Layer 2 of a small transformer language model trained on English Wikipedia (11 layers, counted from 0, width 64).
A neuron adds its activation times its output weights to the MLP's output. To switch it off is to set its activation to zero at one token and run the rest of the model.
A neuron's activation on a vector x is GELU(gate . x) times (in . x), where the dot is the dot product.

Input weights of the MLP neurons that the questions are about. A number n stands for (n - 500) times 0.0014.
n51 gate: 350 492 234 695 471 398 476 442 477 580 560 688 246 536 599 492 469 398 736 642 552 553 535 496 457 480 427 456 416 508 349 445 808 404 376 643 493 470 555 632 714 255 438 428 551 486 579 580 496 356 350 283 603 592 420 535 714 470 123 459 459 616 436 325
n54 gate: 338 592 420 649 702 500 533 390 528 400 420 558 405 319 577 336 685 231 561 500 500 264 403 774 147 692 464 590 414 699 345 454 534 514 528 582 421 660 560 448 452 551 336 373 628 361 481 468 229 557 455 563 500 519 617 645 738 509 28 704 289 251 217 580
n76 gate: 411 301 273 528 864 267 235 440 612 428 753 808 706 524 491 481 604 476 643 709 443 558 291 624 170 645 546 681 222 551 330 384 711 395 457 342 478 589 420 567 678 345 312 401 523 442 378 509 634 562 541 510 439 182 450 667 255 361 505 559 461 525 472 684
n135 gate: 555 613 300 302 194 694 504 607 478 466 275 375 365 565 427 323 368 497 424 318 584 504 478 656 490 554 587 192 504 515 583 608 397 435 401 327 461 582 586 542 274 628 409 364 371 539 571 243 508 405 467 617 631 341 347 557 633 439 533 496 461 575 606 485
n150 gate: 521 399 516 361 613 436 427 329 560 446 364 546 614 338 594 480 439 510 566 441 488 479 729 496 336 684 355 557 508 436 414 380 485 689 574 504 710 558 637 459 426 597 267 516 404 560 423 35 525 484 397 357 261 508 257 701 508 419 410 521 629 610 840 410
n154 gate: 371 475 656 538 449 569 191 412 715 388 488 527 376 232 532 434 569 496 239 496 338 462 642 658 308 356 326 653 305 557 249 530 545 454 459 641 388 395 455 521 659 553 599 426 440 368 263 239 437 438 488 564 500 331 805 692 521 562 614 453 618 350 359 504
n156 gate: 496 166 667 611 444 702 575 573 196 728 353 461 605 712 669 608 537 415 529 267 706 521 627 433 698 231 540 500 528 591 662 555 511 517 412 793 547 543 488 571 373 342 488 387 720 544 541 508 500 437 371 303 367 441 311 507 349 551 408 660 509 522 278 550
n167 gate: 664 422 287 584 644 532 452 652 299 289 630 451 609 549 631 500 363 363 678 430 650 521 263 411 593 533 716 282 512 484 444 316 493 391 633 599 368 439 655 532 427 424 419 448 418 633 540 669 687 257 407 570 636 649 230 546 587 713 289 475 545 558 637 468
n189 gate: 508 595 379 637 372 270 476 480 710 549 386 390 570 664 485 315 560 462 419 639 345 517 318 240 590 603 299 553 477 671 556 530 673 285 504 645 511 470 396 391 308 468 485 641 571 545 636 620 394 350 640 343 672 524 403 447 571 435 504 30 319 420 399 380
n220 gate: 518 806 457 327 309 611 431 437 224 587 387 427 274 592 554 232 356 581 765 504 487 269 645 369 546 589 458 396 625 509 457 504 658 596 600 553 504 651 526 617 469 229 747 586 530 586 590 467 736 199 303 638 616 496 525 652 482 361 500 746 597 275 582 582
n251 gate: 736 504 401 599 496 581 603 460 375 587 537 446 659 621 144 791 543 514 554 575 450 403 908 517 559 496 393 360 520 532 410 517 230 550 417 482 311 407 447 537 658 443 686 410 508 557 369 492 583 674 432 618 329 434 393 319 241 679 642 687 642 474 558 570
n51 in: 446 601 551 410 389 525 536 340 743 255 417 811 679 159 614 603 518 575 350 490 672 865 125 547 375 754 594 619 585 353 335 412 547 687 759 432 432 164 582 262 364 526 619 562 379 352 695 475 333 188 690 526 577 660 302 591 628 378 648 356 768 779 459 598
n54 in: 303 666 325 507 495 606 397 583 566 586 269 420 331 619 776 513 606 400 762 392 772 403 610 622 247 500 530 721 331 628 249 617 480 491 297 472 441 665 576 545 486 696 326 347 737 543 482 444 291 591 561 791 451 545 833 500 454 521 375 356 532 411 279 675
n76 in: 235 668 272 297 490 652 341 524 397 721 535 223 466 490 576 703 339 309 490 414 681 229 749 650 811 444 696 465 476 152 619 480 319 711 720 517 733 411 431 335 429 599 569 396 442 457 233 710 409 555 529 832 613 545 490 439 695 368 262 423 556 376 276 505
n135 in: 645 531 354 450 315 667 519 704 614 496 564 383 507 542 417 331 349 439 338 540 466 353 386 553 564 562 583 262 507 726 691 408 346 402 523 447 398 592 314 387 610 698 583 451 456 503 541 327 591 636 431 566 802 259 493 467 356 472 665 581 431 679 628 526
n150 in: 594 492 527 285 600 485 391 390 546 662 433 341 720 400 575 484 274 687 358 402 393 597 808 563 507 576 312 543 666 492 824 423 375 682 583 390 632 563 543 382 456 671 338 508 347 619 484 421 452 532 386 472 403 527 398 414 581 452 534 500 775 557 673 453
n154 in: 637 646 358 512 684 504 567 493 526 470 451 666 576 378 489 351 667 369 620 658 357 469 610 398 483 600 407 477 496 478 709 433 589 349 365 474 381 546 489 583 508 422 307 784 573 438 801 518 481 813 482 358 415 478 248 421 558 383 396 376 481 415 365 340
n156 in: 452 444 609 545 537 630 750 425 334 831 206 453 469 643 749 655 512 527 358 250 551 799 531 404 736 383 548 427 254 567 486 678 716 211 509 616 470 453 532 505 472 618 567 354 825 520 541 570 634 550 500 706 563 505 618 424 462 586 504 632 741 467 130 377
n167 in: 390 346 403 540 616 424 557 500 615 643 687 313 551 303 675 653 539 565 447 508 272 421 564 500 493 281 411 577 453 496 226 708 511 700 419 532 576 561 408 549 672 568 545 613 524 325 352 287 402 679 351 479 280 310 601 229 542 561 600 483 405 823 455 556
n189 in: 649 561 482 283 613 672 427 259 387 384 352 427 522 304 738 326 604 391 403 434 250 439 586 555 553 486 447 454 319 450 280 481 337 361 436 271 470 500 886 564 574 687 416 51 630 393 623 465 486 482 531 693 295 578 368 686 514 422 351 509 804 481 574 696
n220 in: 476 535 432 630 597 541 557 585 324 577 619 471 618 430 284 268 267 549 538 555 254 488 384 573 531 371 610 424 628 301 621 621 486 251 473 393 496 583 432 366 369 553 342 633 422 285 281 635 281 550 489 418 511 489 686 493 378 683 609 370 519 567 348 511
n251 in: 655 696 360 532 391 387 585 426 525 474 556 644 607 677 100 741 504 587 641 578 410 613 717 598 538 600 374 530 480 559 415 666 310 337 257 362 385 248 227 487 646 626 543 500 380 563 441 467 723 671 311 592 336 598 451 422 408 532 622 452 785 566 474 576

Output weights of the MLP neurons that the questions are about. A number n stands for (n - 500) times 0.0017.
n51: 582 575 466 465 368 592 501 484 615 371 314 438 443 422 425 493 509 381 530 303 473 385 314 575 509 448 483 539 656 447 619 505 527 627 748 648 522 343 609 441 393 459 514 489 521 457 560 274 488 411 261 755 407 671 316 515 448 570 983 406 584 382 440 788
n54: 597 454 644 485 714 487 681 485 590 407 661 631 482 581 509 477 608 690 467 573 567 529 303 371 624 603 565 536 750 640 570 474 558 561 489 339 493 500 541 650 596 396 455 511 693 443 523 528 399 428 351 448 521 667 187 551 532 386 450 583 598 519 633 715
n76: 571 575 346 517 457 439 696 514 455 376 498 355 571 299 492 427 502 459 542 529 494 618 388 642 475 421 383 526 428 537 454 632 581 357 491 517 427 553 533 519 466 541 359 588 548 456 517 397 228 612 440 559 412 349 779 543 446 361 414 567 581 520 580 743
n135: 378 508 446 491 659 391 408 361 576 515 364 460 418 419 620 442 607 532 537 569 538 661 444 398 544 420 629 681 646 463 423 464 544 563 472 531 607 501 567 457 523 475 882 524 597 503 544 313 449 487 563 550 430 544 490 480 422 360 466 458 473 361 512 436
n150: 460 471 546 624 567 552 505 577 395 445 626 637 416 561 529 558 401 663 561 470 403 557 546 525 537 430 496 441 614 406 524 407 540 550 445 585 401 617 488 488 536 622 469 474 722 370 664 792 455 579 448 564 687 456 560 433 621 604 532 477 448 499 274 468
n154: 575 455 619 523 467 460 323 549 579 283 444 533 408 457 546 497 521 474 411 528 388 430 453 416 303 643 430 499 309 337 454 666 765 496 483 508 613 510 588 552 501 586 515 321 562 569 371 378 612 491 371 586 492 300 549 693 506 504 448 463 541 345 543 527
n156: 607 507 338 371 556 555 400 490 717 403 553 552 498 474 466 407 558 388 572 566 523 451 397 487 360 767 564 485 438 452 637 323 400 532 678 285 413 432 605 480 453 666 593 555 335 540 473 505 428 381 692 686 445 690 583 556 633 606 624 375 437 507 633 568
n167: 531 527 430 589 532 565 661 546 502 525 625 568 636 464 529 589 435 359 378 552 466 598 410 556 547 469 632 324 441 664 361 551 438 591 476 484 567 476 603 576 433 376 298 504 504 480 655 637 523 549 441 491 633 531 472 420 460 410 406 260 417 391 405 272
n189: 517 675 607 400 423 530 741 529 389 457 519 378 534 462 537 446 466 440 610 526 547 541 439 624 616 512 736 370 409 549 473 668 373 612 752 638 452 643 449 501 465 547 579 337 514 499 557 439 547 550 760 305 415 474 557 446 433 381 521 542 688 231 688 358
n220: 455 481 414 298 370 398 446 390 590 414 425 536 353 589 667 521 515 485 633 408 709 333 528 418 506 409 400 689 656 586 518 402 582 673 574 511 460 517 621 542 576 345 689 520 520 726 563 498 716 272 451 527 583 480 498 598 576 441 480 626 553 394 534 352
n251: 400 507 497 494 405 635 402 448 607 477 441 239 404 476 605 473 414 520 429 299 594 517 314 345 512 469 584 462 621 461 491 477 637 429 563 388 413 562 632 451 439 543 482 547 560 494 536 340 501 435 515 512 560 547 501 489 622 404 334 514 407 376 470 499

Each question names a token from some text and the token that comes next. It shows the vector x that enters the MLP there. A number n stands for (n - 500) times 0.006.

Then comes g, the gradient of the next token's log-probability with respect to the MLP's output, scaled to length 1. A neuron's effect is roughly proportional to its activation times (output weights . g). A number n stands for (n - 500) times 0.001.

"s", then " reserve"
x: 375 371 447 644 422 692 538 623 686 359 561 332 320 504 554 493 414 824 611 801 503 414 552 584 620 338 423 630 842 421 506 599 400 539 441 228 537 411 650 516 498 791 823 495 492 634 409 344 446 327 451 551 477 546 533 716 510 513 548 593 399 539 570 489
g: 516 787 477 487 393 382 519 508 592 433 507 716 565 367 508 404 558 536 715 393 250 409 462 462 595 384 510 194 509 580 448 470 641 453 480 518 644 552 352 362 594 318 638 345 328 530 461 380 231 467 724 436 591 730 719 497 544 541 459 676 353 344 496 520
Which neuron, switched off, lowers the next token's probability most? n154

"i", then " would"
x: 567 308 556 640 312 608 627 655 491 475 577 542 424 433 620 348 317 674 506 563 540 373 485 503 741 661 486 476 716 522 561 665 192 570 441 335 498 538 451 586 593 629 654 616 486 683 295 328 673 574 233 594 314 411 269 713 480 537 565 439 526 421 477 533
g: 564 390 652 549 511 386 708 448 643 463 508 543 438 349 721 666 581 391 683 520 562 382 539 659 347 370 788 484 638 521 403 251 700 712 457 618 467 500 566 619 723 370 588 449 533 424 494 550 530 273 528 315 448 300 675 504 422 372 526 460 473 582 417 734
Which neuron, switched off, lowers the next token's probability most? n135

"F", then "9"
x: 658 329 535 606 445 906 506 601 438 539 517 445 617 660 576 536 252 531 838 705 635 460 500 624 614 415 479 338 627 446 598 659 257 580 391 203 383 496 501 489 245 840 549 351 372 659 573 209 470 416 650 540 546 410 563 650 308 505 489 565 386 465 488 368
g: 479 456 647 469 628 285 639 479 409 512 266 723 673 402 451 379 475 420 676 418 509 453 417 467 463 454 481 529 626 405 436 581 392 559 537 704 693 299 651 101 596 483 367 518 500 545 385 649 508 561 363 142 461 732 384 566 595 499 475 552 472 583 536 525
Which neuron, switched off, raises the next token's probability most? n251

"aver", then "al"
x: 724 478 622 610 365 529 538 667 508 662 647 572 499 505 555 623 282 679 732 526 547 603 526 532 823 554 608 711 673 643 460 647 498 305 467 395 587 316 548 672 464 622 743 521 452 576 515 479 602 445 588 524 786 541 488 735 530 645 589 658 551 527 570 541
g: 375 624 692 543 438 606 442 481 601 622 356 614 697 623 379 561 628 396 465 572 536 662 465 496 444 828 302 477 296 480 507 497 607 743 512 572 456 564 509 464 763 457 600 387 515 491 557 350 517 349 529 515 701 850 700 537 538 359 498 736 549 608 463 473
Which neuron, switched off, lowers the next token's probability most? n167

"\n", then "-"
x: 437 357 432 633 486 610 527 722 611 415 532 608 576 565 481 506 419 823 656 812 575 535 436 524 689 713 431 697 448 615 374 655 440 363 238 190 614 506 494 631 612 712 229 538 507 716 532 496 557 553 471 466 342 516 390 718 461 453 559 475 452 511 435 545
g: 367 503 660 457 668 730 149 498 655 467 504 512 525 434 483 484 428 645 582 548 284 681 501 427 494 624 259 573 608 440 768 451 532 365 432 376 752 527 614 443 591 696 548 434 489 632 565 482 542 597 560 821 223 367 585 457 503 421 559 495 539 513 564 515
Which neuron, switched off, lowers the next token's probability most? n76

"-", then "51"
x: 461 552 574 589 493 752 429 600 609 478 564 419 570 557 734 554 218 782 641 601 457 448 851 430 755 614 292 799 614 397 527 511 222 643 442 331 605 629 443 416 453 711 412 451 462 712 427 324 514 486 416 447 456 501 557 719 481 503 507 369 367 545 460 465
g: 462 486 562 488 594 655 431 545 511 480 689 359 511 186 419 491 467 645 339 518 498 489 510 638 341 598 761 485 652 455 278 717 545 326 335 356 447 548 359 569 503 446 375 490 508 672 429 501 440 763 542 668 409 379 777 470 351 591 508 532 453 512 336 229
Which neuron, switched off, lowers the next token's probability most? n150

"Mon", then "t"
x: 654 470 408 648 211 694 379 708 625 440 557 528 559 660 527 404 295 585 515 680 454 738 276 540 632 463 510 487 654 455 663 627 382 478 283 269 629 528 369 487 365 626 539 683 547 829 859 626 488 265 601 233 526 389 665 669 675 489 402 474 456 422 519 546
g: 351 503 455 518 602 564 669 506 460 121 387 522 484 397 478 591 587 552 595 548 486 555 269 485 526 185 368 280 542 617 241 538 550 424 603 598 478 757 441 532 587 390 617 486 435 729 673 453 539 524 694 576 492 465 578 543 459 319 626 226 561 524 584 610
Which neuron, switched off, raises the next token's probability most? n189

"as", then " V"
x: 458 398 593 667 163 474 599 743 801 465 625 530 444 430 588 424 345 664 671 647 491 244 395 471 578 526 383 649 872 368 565 638 356 546 428 185 574 360 539 635 559 702 776 484 469 659 438 398 833 416 472 563 493 516 444 642 477 571 693 498 449 367 505 585
g: 636 545 508 523 473 273 623 490 427 623 440 469 356 786 464 554 570 379 369 604 337 272 510 570 539 368 197 566 618 477 603 426 503 299 744 551 450 366 388 497 362 303 592 558 492 437 350 529 488 594 485 611 389 594 542 571 104 582 497 513 484 737 507 517
Which neuron, switched off, raises the next token's probability most? n251

" (", then "from"
x: 417 536 454 646 522 534 374 695 567 468 445 386 508 542 517 476 374 745 604 520 390 253 319 716 731 621 550 818 620 512 348 639 336 765 339 294 610 560 587 386 537 718 516 327 457 648 594 444 377 473 353 500 472 653 486 712 602 564 331 487 475 646 187 413
g: 491 572 680 524 610 592 617 466 583 366 433 645 472 577 434 639 695 450 452 386 385 787 378 662 366 859 558 636 420 556 464 565 407 638 500 500 484 484 583 321 748 622 532 407 307 335 340 610 515 492 427 677 372 441 459 460 707 508 506 379 590 738 398 645
Which neuron, switched off, lowers the next token's probability most? n54

" criminal", then " ele"
x: 547 273 572 587 483 721 713 708 520 534 516 267 273 340 316 570 241 655 764 844 347 415 578 469 641 736 597 656 670 569 460 601 505 393 572 344 496 357 416 634 396 417 806 562 445 720 700 620 448 393 425 420 511 559 444 658 659 608 768 420 442 590 452 660
g: 455 553 279 540 591 634 439 425 552 428 449 205 599 546 472 608 648 588 388 450 838 369 478 399 596 573 281 678 495 482 690 539 532 663 430 624 468 418 494 538 837 432 624 521 444 313 521 548 539 540 300 541 472 760 280 559 326 449 573 424 388 401 562 540
Which neuron, switched off, lowers the next token's probability most? n220

":", then " Cant"
x: 361 481 535 635 446 575 851 674 527 502 423 417 290 488 548 615 391 729 521 556 531 601 486 623 724 509 330 581 716 402 485 665 453 441 278 275 694 497 594 480 581 737 299 594 594 664 478 378 320 472 474 534 280 515 485 709 707 449 560 580 490 560 425 235
g: 428 653 481 521 311 507 216 543 543 528 353 680 365 260 592 517 618 524 613 419 647 627 532 553 471 465 618 420 538 433 725 454 291 392 513 764 401 596 525 433 566 236 354 767 476 328 533 524 414 638 638 496 619 604 543 535 676 698 579 535 492 273 466 455
Which neuron, switched off, lowers the next token's probability most? n150

"6", then ":"
x: 556 403 560 607 406 548 602 645 455 364 504 530 480 713 614 546 329 607 844 565 578 386 459 557 697 564 370 290 768 456 578 631 211 527 518 241 608 401 494 392 508 663 586 475 546 632 487 515 536 388 518 543 451 573 307 752 448 588 543 723 338 568 352 609
g: 502 615 593 581 232 670 809 541 466 667 388 435 322 394 446 492 494 461 467 513 621 547 411 488 328 254 583 298 562 465 377 536 587 450 441 504 704 516 453 538 690 472 638 657 595 552 667 332 383 594 706 638 406 667 512 515 537 560 317 656 543 700 505 253
Which neuron, switched off, lowers the next token's probability most? n251

"07", then " |"
x: 532 450 683 609 476 763 747 608 354 460 482 560 593 510 575 315 172 616 719 735 672 381 477 514 620 606 445 228 695 413 510 652 340 517 469 448 625 332 546 333 526 603 438 509 383 676 517 593 576 467 545 589 502 595 363 733 555 436 694 558 503 518 436 540
g: 589 461 506 371 347 363 504 489 547 511 603 477 399 485 670 649 530 738 595 622 721 612 473 360 266 519 550 372 580 798 478 679 451 723 586 361 499 379 683 562 393 625 407 518 571 749 566 775 612 275 362 512 369 612 398 490 411 415 609 548 400 403 457 567
Which neuron, switched off, lowers the next token's probability most? n220

"ux", then " Kl"
x: 669 235 428 628 506 704 506 672 704 506 468 570 499 366 587 411 310 779 496 757 397 605 551 627 693 660 460 467 820 563 573 612 178 411 577 428 575 540 444 652 421 572 643 312 493 626 526 464 841 555 597 619 624 762 434 696 597 681 524 378 494 524 452 573
g: 349 597 635 477 505 396 517 501 428 369 580 400 393 636 534 575 459 518 385 603 380 329 601 314 629 584 542 351 612 450 391 634 430 553 586 523 460 666 393 404 446 500 367 517 498 543 376 274 482 507 136 709 370 267 581 504 131 569 761 345 533 551 501 602
Which neuron, switched off, lowers the next token's probability most? n167

" more", then " common"
x: 537 225 586 582 572 609 568 732 616 613 380 130 619 550 485 612 344 678 705 730 625 562 578 467 756 728 511 371 680 566 516 559 405 551 240 314 440 626 706 607 513 754 806 445 638 541 602 805 424 469 359 789 493 521 463 664 591 602 669 473 412 438 577 434
g: 690 403 305 479 526 460 550 507 443 683 500 584 375 789 576 437 540 636 507 629 408 510 577 414 695 372 599 521 474 283 534 702 487 522 502 505 617 687 506 127 527 674 376 184 472 650 548 622 426 652 506 423 390 501 714 437 413 407 386 589 468 382 500 352
Which neuron, switched off, raises the next token's probability most? n156

",", then " 63"
x: 547 438 664 623 499 636 513 652 723 438 672 308 371 548 642 348 329 764 562 470 696 373 414 675 807 571 427 829 587 459 493 673 292 501 381 461 556 471 519 671 555 594 497 469 650 634 483 477 348 559 432 354 434 505 319 722 495 388 536 562 424 613 438 371
g: 502 548 488 442 654 605 747 446 594 523 438 322 403 388 216 601 639 462 458 481 301 394 456 379 491 506 624 644 514 577 575 473 415 351 389 326 696 451 733 486 385 580 516 582 329 481 581 558 451 602 708 768 354 364 364 456 288 556 531 363 475 212 589 630
Which neuron, switched off, raises the next token's probability most? n156

" Tol", then "l"
x: 652 514 358 604 386 640 556 763 723 448 632 446 513 460 404 383 165 509 535 644 636 727 318 607 632 599 552 357 634 663 423 635 453 527 289 402 605 558 629 645 409 718 622 739 444 627 567 524 505 472 690 450 563 448 697 715 407 522 705 456 414 512 494 351
g: 555 618 402 495 575 390 543 485 430 609 724 487 179 465 525 572 663 622 462 579 483 507 540 537 566 408 136 475 637 574 422 503 393 410 450 588 453 444 348 811 401 422 430 345 325 546 473 514 257 570 578 538 316 348 654 490 679 416 731 356 469 554 478 288
Which neuron, switched off, raises the next token's probability most? n135

"Des", then "p"
x: 532 337 481 645 420 731 603 719 587 563 638 485 511 714 556 583 330 610 435 567 523 726 304 225 694 466 631 305 921 496 452 680 398 666 527 275 598 642 487 591 522 398 441 475 442 689 610 640 543 404 542 169 462 328 530 651 498 386 740 598 348 357 380 585
g: 437 441 603 592 539 454 459 389 460 434 709 584 498 375 641 761 665 389 478 284 536 715 721 456 485 439 496 523 468 438 342 336 617 594 304 549 397 472 598 519 478 236 471 539 647 397 445 625 448 712 669 431 343 197 407 583 618 377 527 644 431 300 331 434
Which neuron, switched off, lowers the next token's probability most? n156

".", then " He"
x: 456 511 478 654 660 639 463 706 492 392 625 398 441 504 547 444 389 765 689 482 594 675 530 634 707 638 333 692 769 388 399 699 401 528 328 288 627 585 680 626 402 581 354 386 491 722 425 481 556 393 461 374 410 418 363 695 477 465 650 313 420 643 442 601
g: 322 554 359 442 656 622 545 488 498 362 490 448 660 281 298 452 476 577 368 697 401 308 309 359 332 635 649 500 452 514 386 635 445 549 594 266 505 496 542 567 374 663 585 646 410 640 730 591 513 327 472 461 457 560 800 495 320 550 629 544 246 415 533 423
Which neuron, switched off, raises the next token's probability most? n150

" 51", then "."
x: 643 439 692 621 651 738 598 697 486 530 356 407 586 467 570 304 216 573 714 525 672 505 328 581 686 576 444 439 461 541 564 635 448 358 355 381 741 333 556 371 600 516 428 396 349 843 549 697 457 554 480 469 408 565 387 682 548 683 581 679 324 416 545 448
g: 228 557 15 538 562 727 407 500 724 260 387 471 523 364 500 600 568 363 594 368 472 638 564 365 322 551 420 486 606 388 425 392 388 408 556 558 537 521 534 429 493 511 497 518 479 410 515 391 459 474 522 579 448 774 381 503 715 404 580 419 370 286 594 475
Which neuron, switched off, lowers the next token's probability most? n156

"0", then " km"
x: 559 492 645 604 436 644 565 752 373 464 376 553 519 648 594 382 356 707 679 467 675 453 525 486 773 537 397 408 845 484 595 635 278 416 329 472 515 356 511 561 559 529 499 387 463 746 461 596 507 507 401 506 445 483 352 746 501 609 504 838 395 454 392 589
g: 673 646 729 510 483 555 680 362 482 606 477 488 236 645 706 483 538 709 576 295 450 596 459 391 409 483 491 365 406 526 556 500 573 537 402 591 592 752 479 767 615 599 614 559 638 460 379 723 566 776 424 537 355 403 653 534 300 639 561 598 352 590 511 486
Which neuron, switched off, raises the next token's probability most? n156

" from", then " a"
x: 293 350 563 641 607 694 561 536 596 461 708 177 528 592 439 573 454 755 601 678 451 572 543 560 732 706 458 302 587 589 582 688 245 467 288 310 494 572 559 557 566 685 501 499 556 600 273 590 438 418 514 403 287 612 558 712 539 495 735 447 448 516 376 467
g: 391 404 234 531 455 620 513 462 561 569 481 392 426 404 330 277 544 451 473 549 651 556 404 681 508 557 457 456 618 647 315 361 452 582 253 423 435 506 424 398 638 561 623 298 538 719 652 479 571 881 520 393 521 631 176 536 585 470 411 378 365 532 417 614
Which neuron, switched off, lowers the next token's probability most? n251

" which", then " helped"
x: 546 344 575 674 447 547 620 685 575 550 698 171 532 604 551 440 499 756 508 528 635 474 542 503 713 574 509 681 484 466 420 651 415 580 397 428 630 420 512 722 497 527 512 400 455 740 649 684 706 412 604 463 430 570 500 680 589 439 977 437 382 355 368 493
g: 618 519 620 450 767 584 531 498 567 595 388 658 688 485 548 500 506 672 679 594 331 406 431 524 417 674 372 434 591 612 663 473 485 593 571 512 480 388 423 343 499 454 697 637 613 615 391 540 586 373 914 671 419 243 527 453 334 559 628 452 443 751 518 409
Which neuron, switched off, lowers the next token's probability most? n156

" so", then "cc"
x: 559 532 442 609 370 627 501 648 624 517 699 184 344 703 688 587 372 613 574 792 504 481 367 411 605 511 507 500 871 435 485 581 515 577 280 216 614 565 439 633 323 743 734 499 551 642 663 707 313 413 524 580 216 426 541 693 458 365 699 412 286 524 552 539
g: 462 464 477 499 316 537 196 677 814 739 430 602 586 475 422 316 516 413 513 533 624 532 318 466 266 625 529 407 449 671 469 375 444 339 680 679 501 585 555 286 653 452 376 640 488 455 473 469 531 676 524 637 535 494 660 559 300 668 340 482 319 570 451 515
Which neuron, switched off, lowers the next token's probability most? n189

" V", then " launch"
x: 665 364 535 600 401 657 559 736 556 516 375 371 409 801 442 191 230 508 650 633 388 462 362 716 735 434 316 441 641 424 671 649 489 603 368 219 451 613 519 451 333 559 518 509 464 760 578 354 445 524 584 432 557 545 570 675 537 385 656 461 312 528 503 429
g: 507 672 631 488 418 536 575 482 400 576 564 357 500 601 446 637 586 490 527 520 626 462 578 300 553 378 512 612 455 712 514 503 471 560 566 506 622 351 393 635 545 444 473 442 548 641 664 206 466 357 509 538 231 527 66 535 660 525 398 592 648 842 384 619
Which neuron, switched off, lowers the next token's probability most? n220

" subs", then "ti"
x: 570 402 529 613 405 692 403 658 727 515 625 318 526 538 591 577 377 430 822 513 467 749 416 535 625 641 542 571 814 538 564 602 418 682 626 474 731 729 442 503 338 578 753 462 508 797 893 681 410 536 349 420 666 478 647 690 784 475 600 520 407 373 556 602
g: 525 387 641 418 605 524 538 457 554 615 386 442 401 455 531 735 387 520 477 633 347 446 253 590 265 575 103 596 511 461 611 662 502 396 568 532 571 395 595 334 468 382 586 677 416 641 419 583 371 437 739 648 465 655 547 560 527 397 444 336 417 744 420 705
Which neuron, switched off, lowers the next token's probability most? n189

"S", then " Gian"
x: 574 462 613 643 443 750 665 680 584 439 430 538 442 546 691 418 377 646 649 720 330 438 533 455 719 504 460 366 720 545 567 701 249 604 371 135 408 572 605 582 344 632 530 359 406 684 497 280 626 603 572 593 457 529 381 689 434 449 517 629 530 533 384 559
g: 261 618 671 540 323 509 764 545 514 393 669 377 439 359 541 597 562 532 214 600 428 521 515 505 516 659 262 564 432 376 525 295 542 609 425 498 464 652 218 503 589 481 526 630 425 554 624 582 486 682 444 467 668 738 743 513 384 521 605 427 477 260 561 473
Which neuron, switched off, raises the next token's probability most? n135

"AC", then "AF"
x: 625 513 653 606 343 620 573 820 552 686 558 536 477 581 557 598 324 684 886 791 380 322 541 547 629 591 433 231 690 732 556 608 341 462 284 290 481 351 621 521 455 684 582 381 390 683 708 398 281 289 555 634 406 372 489 671 456 481 586 567 352 705 639 407
g: 446 549 368 477 595 259 385 523 553 499 291 386 421 442 566 314 414 616 460 446 461 459 403 711 427 577 605 604 544 584 407 461 556 630 355 552 549 796 348 277 508 601 497 649 439 539 445 803 529 484 361 563 473 347 717 431 610 646 302 540 385 750 713 361
Which neuron, switched off, lowers the next token's probability most? n135

" between", then " city"
x: 423 311 526 619 601 645 794 577 598 622 704 220 431 622 395 668 426 671 530 754 506 667 535 565 706 617 385 462 591 550 546 729 221 399 185 399 514 576 621 524 458 701 471 502 601 566 303 640 252 427 625 210 391 629 661 650 516 418 788 533 444 424 403 468
g: 313 625 396 553 625 657 506 482 707 632 447 310 396 466 614 611 481 459 479 487 450 566 521 362 629 361 515 739 465 483 734 371 529 610 702 646 366 631 451 469 499 422 578 560 582 529 428 419 396 528 36 600 564 782 448 524 673 400 334 534 621 550 464 566
Which neuron, switched off, lowers the next token's probability most? n251

"ite", then " being"
x: 491 528 625 635 483 584 669 708 576 614 466 540 298 624 514 620 372 781 532 772 514 563 534 422 751 577 526 490 761 623 580 618 244 377 473 292 506 522 509 505 666 680 736 360 462 658 424 321 512 470 370 517 409 605 433 702 489 662 653 218 506 546 644 659
g: 621 438 598 506 394 285 538 412 539 519 521 230 618 488 558 470 674 293 495 285 519 455 599 539 441 524 553 348 600 448 534 508 541 232 343 497 548 686 397 640 567 399 536 684 445 522 622 733 550 243 482 399 427 98 594 501 385 563 430 351 318 451 487 387
Which neuron, switched off, lowers the next token's probability most? n251

" fight", then " against"
x: 625 311 527 605 344 716 753 565 446 528 574 323 113 632 411 624 325 695 658 830 305 516 529 408 651 682 418 520 614 480 391 544 527 616 506 345 622 402 464 588 219 618 711 528 480 771 433 577 408 494 591 545 464 586 530 681 703 414 855 427 511 652 395 644
g: 471 380 586 490 435 409 439 426 607 637 358 262 392 442 526 447 498 438 490 614 400 507 193 656 443 596 661 507 594 356 500 649 210 621 280 481 621 675 361 692 353 682 597 687 491 462 525 658 476 531 712 555 455 729 577 423 709 364 370 379 472 453 425 538
Which neuron, switched off, lowers the next token's probability most? n251

",", then " 51"
x: 546 454 669 626 529 638 513 626 722 431 697 337 349 572 654 351 339 771 561 462 719 395 406 653 821 552 449 847 547 477 485 668 301 513 354 502 560 476 511 672 528 609 509 482 642 637 439 512 323 566 414 381 430 495 318 721 515 397 530 601 424 589 466 385
g: 494 700 457 457 562 581 405 524 627 408 293 514 559 383 416 156 556 337 575 420 510 72 241 478 570 449 654 573 485 468 563 473 476 270 672 344 459 377 598 327 662 541 585 463 404 515 635 453 420 455 551 635 444 684 469 471 530 553 528 406 422 267 472 364
Which neuron, switched off, raises the next token's probability most? n156

" Ev", then "ening"
x: 629 354 521 643 375 807 448 665 518 609 568 392 659 440 568 336 219 550 629 544 650 797 234 498 615 683 571 598 681 498 584 625 526 506 458 201 656 607 440 537 715 575 548 620 573 650 738 636 698 196 546 459 513 330 656 660 637 516 568 415 392 367 544 334
g: 332 773 555 445 693 437 408 462 315 521 558 506 395 803 446 471 365 636 656 443 704 571 652 548 379 692 405 383 504 684 464 433 588 253 455 465 360 434 415 463 623 575 542 277 579 337 468 457 549 411 434 627 315 561 577 501 756 652 565 491 703 517 460 353
Which neuron, switched off, lowers the next token's probability most? n167

" 0", then "8"
x: 594 379 348 623 427 609 594 641 481 419 473 346 544 629 599 311 292 562 801 590 272 434 471 641 684 608 492 541 723 496 375 582 351 461 314 337 656 345 701 320 691 793 455 559 412 696 626 607 454 503 463 632 393 482 499 717 523 575 655 699 283 359 516 523
g: 491 275 611 437 610 570 535 440 375 507 325 355 661 407 446 434 500 627 535 469 540 572 438 373 411 708 552 529 513 439 379 711 550 239 483 632 744 577 500 237 630 538 423 635 434 489 599 839 535 681 477 215 582 628 443 519 440 524 505 585 288 610 684 505
Which neuron, switched off, raises the next token's probability most? n220